Layer 2 of a small transformer language model trained on English Wikipedia (12 layers, counted from 0, width 96).
A neuron's activation on a vector x is squared ReLU(weights . x), where the dot is the dot product.
The model reads these tokens: " the" " E" "d" "in" "b" "ur" "gh" " F" "est" "iv" "al" " F"

The vector x that enters this layer's MLP at each token. A number n stands for (n - 500) times 0.0041.
0 " the": 764 528 520 552 560 564 525 599 521 305 450 496 299 460 608 434 438 555 428 252 917 410 657 630 574 465 838 627 479 512 702 508 726 519 481 497 525 422 667 540 463 402 503 551 935 485 455 371 453 349 441 315 549 228 536 508 497 490 551 621 595 579 477 558 524 313 566 623 612 520 497 417 195 497 403 599 444 358 339 29 679 380 628 872 399 261 193 338 552 463 397 548 443 362 493 526
1 " E": 609 533 422 632 731 475 396 499 455 624 552 428 497 408 494 627 382 666 476 452 943 321 681 514 685 445 733 575 272 552 544 401 847 556 440 677 381 501 554 660 633 381 501 416 609 484 318 447 545 601 373 403 640 193 713 550 614 627 480 536 538 476 510 254 679 355 525 616 605 530 499 404 504 576 608 553 282 269 433 166 599 254 602 710 288 716 89 384 355 592 409 381 587 512 537 141
2 "d": 626 361 349 657 697 414 601 598 540 482 369 531 349 587 564 475 452 692 464 499 767 378 396 665 594 510 936 392 249 516 381 449 815 470 347 566 472 428 656 660 346 498 455 300 589 503 271 404 626 686 402 465 595 320 707 500 382 565 550 530 522 707 615 444 683 462 536 581 693 557 541 501 336 479 585 592 369 423 262 275 862 94 669 613 599 616 249 506 329 372 431 580 349 512 593 274
3 "in": 634 574 350 672 909 548 475 457 525 461 537 527 238 379 534 639 558 584 429 242 924 431 580 741 665 487 807 235 199 541 561 378 712 520 463 413 358 532 520 596 454 520 532 458 668 584 279 560 570 681 513 428 846 493 653 471 480 419 424 655 546 583 724 526 621 541 561 475 506 579 540 352 274 381 279 467 295 448 467 287 676 71 575 500 714 502 129 390 431 395 443 491 380 439 483 268
4 "b": 629 418 370 634 739 465 544 532 599 575 499 552 397 427 579 649 299 696 433 376 895 505 474 643 712 403 796 353 110 512 418 358 815 493 673 471 325 500 492 704 530 647 501 320 740 482 319 375 526 597 423 533 619 292 682 188 552 424 510 517 768 539 586 641 613 651 455 496 528 588 467 457 296 390 752 556 289 460 364 294 667 348 631 645 368 382 211 464 315 520 398 657 281 490 561 200
5 "ur": 689 579 334 610 720 404 580 667 606 324 579 464 644 414 524 576 685 509 417 618 870 263 478 502 676 536 461 414 288 463 419 565 619 423 585 484 414 356 429 619 568 367 468 512 910 487 440 508 507 434 411 316 629 363 624 509 325 336 447 730 668 565 632 505 717 406 609 518 710 548 489 421 244 574 363 662 236 360 529 359 634 123 719 584 605 626 135 453 438 502 416 572 343 476 364 242
6 "gh": 634 539 368 597 669 475 501 606 479 554 600 562 216 369 477 494 339 822 517 467 837 429 684 603 814 414 896 418 311 402 485 528 838 372 616 408 437 424 715 595 573 513 468 389 853 542 375 472 473 539 468 521 687 260 516 216 314 277 503 527 638 716 440 458 573 596 474 480 575 396 554 497 151 605 486 571 300 394 571 348 582 427 502 706 193 393 362 494 420 453 516 652 368 394 729 218
7 " F": 590 405 364 703 654 515 287 615 474 673 450 440 497 399 568 605 379 903 605 594 851 376 627 632 608 523 648 557 283 524 498 287 683 563 371 595 414 508 515 773 540 480 431 464 667 493 349 487 463 464 428 440 701 268 672 503 526 591 547 632 615 436 522 322 476 303 741 483 600 531 524 482 338 562 377 531 388 247 542 132 554 299 678 581 374 679 287 448 380 450 457 540 493 375 543 142
8 "est": 546 412 447 723 597 479 556 755 561 469 419 539 415 539 488 604 376 702 446 658 884 380 655 463 665 463 627 440 476 494 499 528 630 445 558 447 310 408 475 648 433 488 468 436 792 574 426 745 400 564 478 349 663 196 439 428 375 505 485 611 485 575 519 578 691 508 451 604 677 615 473 474 284 410 475 556 185 489 409 163 543 351 630 659 359 794 149 480 434 232 336 841 212 563 510 276
9 "iv": 631 396 145 656 792 375 467 623 491 401 529 506 407 421 431 543 484 774 471 626 840 248 461 537 547 380 589 207 394 431 489 519 795 521 358 305 568 524 524 653 476 315 492 414 830 566 351 534 463 416 540 366 955 335 501 507 470 388 576 593 662 699 671 572 470 559 558 429 551 457 627 489 477 503 252 743 318 381 528 305 650 258 638 597 495 598 671 467 529 473 373 567 425 598 506 60
10 "al": 644 539 390 656 761 360 499 515 530 413 556 597 431 555 481 477 367 762 493 463 928 304 605 651 513 501 793 166 185 408 702 556 674 446 592 472 572 600 421 600 618 444 469 507 667 571 353 592 569 462 418 296 800 116 605 376 418 504 387 637 559 646 466 416 507 652 455 526 576 581 476 362 405 481 539 677 398 475 447 194 870 146 548 543 477 473 424 517 436 436 504 470 329 472 339 297
11 " F": 585 409 362 700 671 512 289 614 473 682 447 435 497 399 566 603 363 910 606 596 854 371 626 628 609 524 632 549 296 521 491 284 671 562 370 594 413 501 517 773 537 478 433 459 662 491 348 487 465 467 436 439 703 274 686 496 519 589 546 641 613 439 523 319 473 306 738 479 603 524 518 487 341 562 383 533 388 248 545 136 562 323 685 571 369 697 303 451 371 454 456 544 488 373 550 143

Each question shows the input weights of one neuron of the MLP. A number n stands for (n - 500) times 0.0011.

n122: 590 600 497 685 570 483 481 528 454 609 554 474 411 478 414 626 526 282 448 552 416 549 576 636 454 397 482 555 579 464 570 378 404 357 484 535 415 608 561 326 483 692 684 403 440 620 536 490 467 481 642 575 576 212 579 526 492 572 383 589 393 526 471 565 497 469 385 573 572 338 509 540 466 265 551 390 441 494 528 510 395 540 516 592 592 497 533 447 459 475 623 525 543 478 566 505
Its two highest activations, in order, are on tokens 3 "in", 8 "est"

n97: 581 497 490 643 581 693 589 417 515 454 670 461 487 507 471 540 402 469 425 518 600 399 576 524 331 559 337 527 419 495 447 422 568 444 404 598 492 571 452 503 470 571 513 615 512 512 378 531 475 563 437 600 488 356 512 487 415 545 606 651 391 457 538 541 488 378 397 468 457 469 419 512 572 615 553 335 580 386 560 576 339 525 384 371 547 517 597 510 392 495 553 485 531 342 572 591
On which token does it fire most? 11 " F"

n370: 708 574 640 352 491 469 476 469 601 544 490 421 599 433 627 453 634 497 523 514 483 348 691 811 481 510 399 684 621 410 472 393 341 430 546 616 497 460 421 451 408 353 290 305 500 704 733 439 625 567 397 562 621 548 412 366 434 683 483 328 503 493 523 479 415 582 390 638 668 525 671 460 546 452 407 425 344 358 483 343 490 472 474 458 672 556 547 644 869 515 456 414 543 466 541 389
On which three tokens does it fire most, strongest first? 5 "ur", 7 " F", 11 " F"

n190: 538 479 509 460 374 384 534 737 520 424 447 593 532 338 481 382 488 634 636 690 333 277 390 443 476 579 495 352 422 494 592 646 583 596 643 488 398 573 519 364 497 503 435 412 432 567 538 530 534 511 603 492 500 609 487 521 572 375 402 515 497 516 565 363 412 553 329 469 694 539 524 475 565 560 558 512 426 721 540 433 508 636 497 503 402 638 422 416 524 549 508 257 512 460 656 444
On which token does it fire most? 9 "iv"

n8: 549 565 377 520 398 526 595 548 512 486 505 370 615 507 581 535 308 448 323 484 505 582 515 498 441 440 538 434 512 558 548 393 484 577 639 351 310 537 551 336 545 454 487 672 304 393 456 565 547 517 614 443 394 552 450 575 549 566 518 489 543 459 649 394 337 435 597 498 533 590 513 507 444 568 527 460 517 497 503 489 468 539 526 464 584 554 491 331 457 536 542 262 539 556 676 475
On which token does it fire most? 1 " E"

n50: 528 669 316 444 465 633 210 591 446 305 619 436 459 384 669 539 509 511 510 519 473 374 574 497 435 521 520 561 473 339 295 637 486 438 509 462 447 510 331 435 440 475 736 376 361 617 543 503 548 467 460 615 553 458 397 375 547 554 454 664 449 488 540 686 470 356 500 583 697 649 412 456 404 542 649 456 526 542 518 508 524 497 379 426 661 553 558 352 391 596 466 613 600 406 527 649
On which token does it fire most, and how strongly? 5 "ur", at about 0.039

n98: 484 679 370 588 465 458 631 464 364 582 429 522 601 593 515 557 397 423 463 583 590 558 471 510 495 457 386 565 455 405 479 467 551 432 367 419 691 514 362 433 464 453 697 518 421 437 417 459 583 440 510 465 480 350 556 538 324 505 554 460 414 427 502 487 449 595 545 422 295 535 455 550 468 579 473 393 411 505 510 433 263 461 454 547 445 554 542 568 549 509 526 503 489 685 671 525
On which token does it fire most, and how strongly? 9 "iv", at about 0.017

n12: 570 272 426 476 569 626 386 544 616 561 561 448 679 401 594 267 568 549 470 469 481 488 313 467 424 609 591 507 369 470 420 522 376 490 457 529 472 576 483 363 456 482 546 542 502 595 535 458 454 555 468 379 519 466 495 505 502 593 555 572 480 390 679 573 591 372 406 379 431 624 539 584 509 389 519 438 533 508 549 533 505 418 472 405 565 533 607 618 516 544 591 530 449 436 525 534
On which token does it fire most, and how strongly? 2 "d", at about 0.019

n178: 690 478 508 531 447 437 421 615 532 581 571 430 508 524 529 369 335 424 396 600 419 489 364 581 584 434 300 359 474 632 646 468 463 609 376 534 667 582 495 476 516 625 436 468 508 667 503 459 574 576 511 444 411 542 343 355 487 542 581 422 455 503 554 530 588 569 569 416 559 433 503 490 405 543 596 559 505 677 374 476 416 623 495 495 471 730 553 457 610 331 443 535 519 462 431 511
On which token does it fire most? 8 "est"

n88: 688 497 414 522 495 446 647 511 696 508 588 402 608 483 711 458 468 590 584 503 484 669 398 590 552 575 463 561 522 548 491 534 357 577 730 461 463 607 527 500 503 544 304 500 461 519 454 610 417 489 325 467 599 390 463 464 470 624 517 491 249 513 267 419 497 375 608 580 562 447 386 421 610 430 511 497 424 548 466 480 547 581 401 386 497 652 569 535 503 452 386 472 628 427 626 525
On which token does it fire most? 11 " F"

n153: 524 467 263 618 325 414 486 512 672 556 491 528 313 483 611 525 485 434 442 576 367 419 479 522 387 600 594 474 614 550 544 693 564 624 407 515 497 478 589 465 555 553 685 555 509 561 627 534 380 480 541 505 682 514 431 528 610 607 326 394 566 489 372 500 358 401 572 408 576 488 458 611 369 491 494 494 326 525 308 607 418 390 342 521 457 441 492 386 648 458 500 553 702 436 645 494
On which three tokens does it fire most, strongest first? 0 " the", 9 "iv", 6 "gh"

n2: 641 467 535 531 419 488 614 561 443 356 423 411 587 656 378 472 524 467 684 551 424 382 535 530 473 397 374 489 591 424 550 313 630 535 436 607 317 611 542 365 370 511 352 532 448 434 582 389 409 540 704 395 565 457 459 276 548 375 529 515 529 489 489 548 512 656 488 651 593 579 364 511 364 627 590 549 654 620 517 568 517 497 552 585 568 651 534 561 485 555 460 279 500 439 688 409
On which token does it fire most? 2 "d"

n251: 657 552 546 583 507 436 459 500 495 469 500 523 417 334 659 479 453 377 589 601 450 495 539 532 446 455 477 557 400 403 642 420 542 362 379 474 485 634 577 635 350 600 593 551 464 553 384 526 464 417 456 526 391 502 397 384 596 523 461 518 476 484 421 428 449 545 457 414 522 475 634 512 461 422 451 569 437 626 711 583 500 673 544 475 581 650 489 454 526 596 502 454 568 519 524 462
Its two highest activations, in order, are on tokens 11 " F", 7 " F"

n209: 494 620 481 505 538 596 423 595 342 454 495 444 748 508 530 405 594 422 707 480 408 561 562 492 384 511 445 500 511 433 438 584 393 472 446 697 460 718 521 401 303 536 532 583 533 500 381 500 536 516 631 382 576 549 526 423 643 468 365 471 492 566 580 594 417 517 661 628 561 453 575 429 455 408 436 220 393 494 522 328 400 545 521 531 415 637 485 423 535 640 513 355 468 483 583 558
On which token does it fire most? 11 " F"

n182: 649 524 407 597 550 455 539 563 475 408 555 544 543 596 543 552 459 531 513 398 377 431 467 648 407 514 443 485 562 589 564 462 409 571 424 520 376 626 433 571 449 400 556 533 363 526 464 475 475 384 568 551 459 517 476 460 636 478 460 437 403 498 504 600 398 618 430 599 542 476 493 377 480 404 556 585 435 495 577 416 559 559 513 691 484 471 604 487 438 456 351 381 423 495 663 560
On which token does it fire most? 0 " the"

n11: 494 664 412 559 621 360 557 405 401 421 617 297 478 518 575 419 396 486 568 490 461 600 481 540 548 413 410 547 620 494 732 497 461 460 444 613 335 555 532 314 543 475 322 509 594 514 571 394 503 452 601 630 694 494 286 445 651 647 290 379 539 291 558 469 396 339 358 491 678 596 494 530 485 613 326 359 550 542 372 418 557 586 506 574 587 532 558 485 477 596 517 555 547 442 659 654
On which token does it fire most, and how strongly? 0 " the", at about 0.17

n151: 407 442 551 445 502 562 533 406 535 572 606 543 391 412 502 448 532 591 470 427 485 593 605 436 446 507 406 359 617 426 348 577 490 575 569 431 585 476 593 502 513 512 479 639 705 409 573 480 493 511 342 575 509 609 440 502 585 474 377 444 504 566 419 622 538 537 514 529 477 587 505 533 470 511 370 554 628 474 428 516 607 601 445 477 427 543 528 382 479 528 461 523 595 439 498 496
On which token does it fire most, and how strongly? 6 "gh", at about 0.023

n206: 484 436 459 555 505 553 410 440 390 374 467 617 479 581 619 492 607 483 422 527 513 515 582 404 416 434 544 521 390 536 335 615 502 711 423 377 479 429 460 447 484 616 546 386 472 549 597 518 500 505 659 411 350 609 417 574 490 576 448 370 546 468 406 527 340 430 476 576 531 641 516 601 408 635 583 595 585 238 534 528 394 544 552 497 508 660 509 493 437 458 565 669 433 469 619 474
On which token does it fire most? 8 "est"

n290: 356 407 423 492 571 412 453 532 484 515 560 600 519 453 509 510 477 451 387 349 454 601 659 476 485 594 513 582 473 468 576 347 490 571 524 514 697 522 426 523 514 554 441 602 608 470 452 468 473 502 432 516 562 456 511 733 428 500 486 431 455 414 420 407 536 434 484 520 459 581 401 593 389 423 476 483 601 493 611 618 489 510 435 330 596 533 562 394 459 492 548 648 462 495 525 460
On which token does it fire most? 7 " F"

n146: 471 432 537 606 455 475 487 496 614 510 397 378 550 530 571 395 374 375 376 423 502 483 595 558 386 410 405 585 552 471 467 445 538 629 363 493 516 372 466 606 445 560 482 552 496 574 527 506 500 694 458 506 436 573 496 570 525 592 489 523 619 542 429 406 561 588 400 650 458 479 509 417 540 448 599 507 508 493 445 494 519 443 496 467 528 587 538 621 442 589 524 555 525 588 605 489
On which token does it fire most, and how strongly? 2 "d", at about 0.14

n142: 434 559 419 400 573 530 543 595 599 609 471 421 484 422 486 475 596 409 434 475 454 512 635 478 463 586 577 520 432 500 616 468 552 504 502 481 575 538 454 478 484 572 459 508 559 436 452 436 445 630 406 530 481 557 661 544 512 494 614 473 512 400 489 506 536 463 332 591 460 544 368 599 553 393 466 388 550 557 510 589 502 557 470 456 502 498 484 475 487 475 515 472 416 508 536 451
On which token does it fire most? 3 "in"

n160: 462 533 513 512 602 555 431 508 455 522 516 625 425 436 476 623 431 617 365 542 534 511 443 645 327 447 403 458 426 625 355 595 448 478 562 426 456 403 497 489 543 569 693 616 602 574 560 438 630 476 411 456 458 425 324 449 497 514 658 548 377 441 274 494 350 517 341 426 473 429 480 382 428 411 417 506 753 457 557 471 458 478 528 421 590 583 573 485 611 644 520 505 654 413 516 505
On which token does it fire most? 10 "al"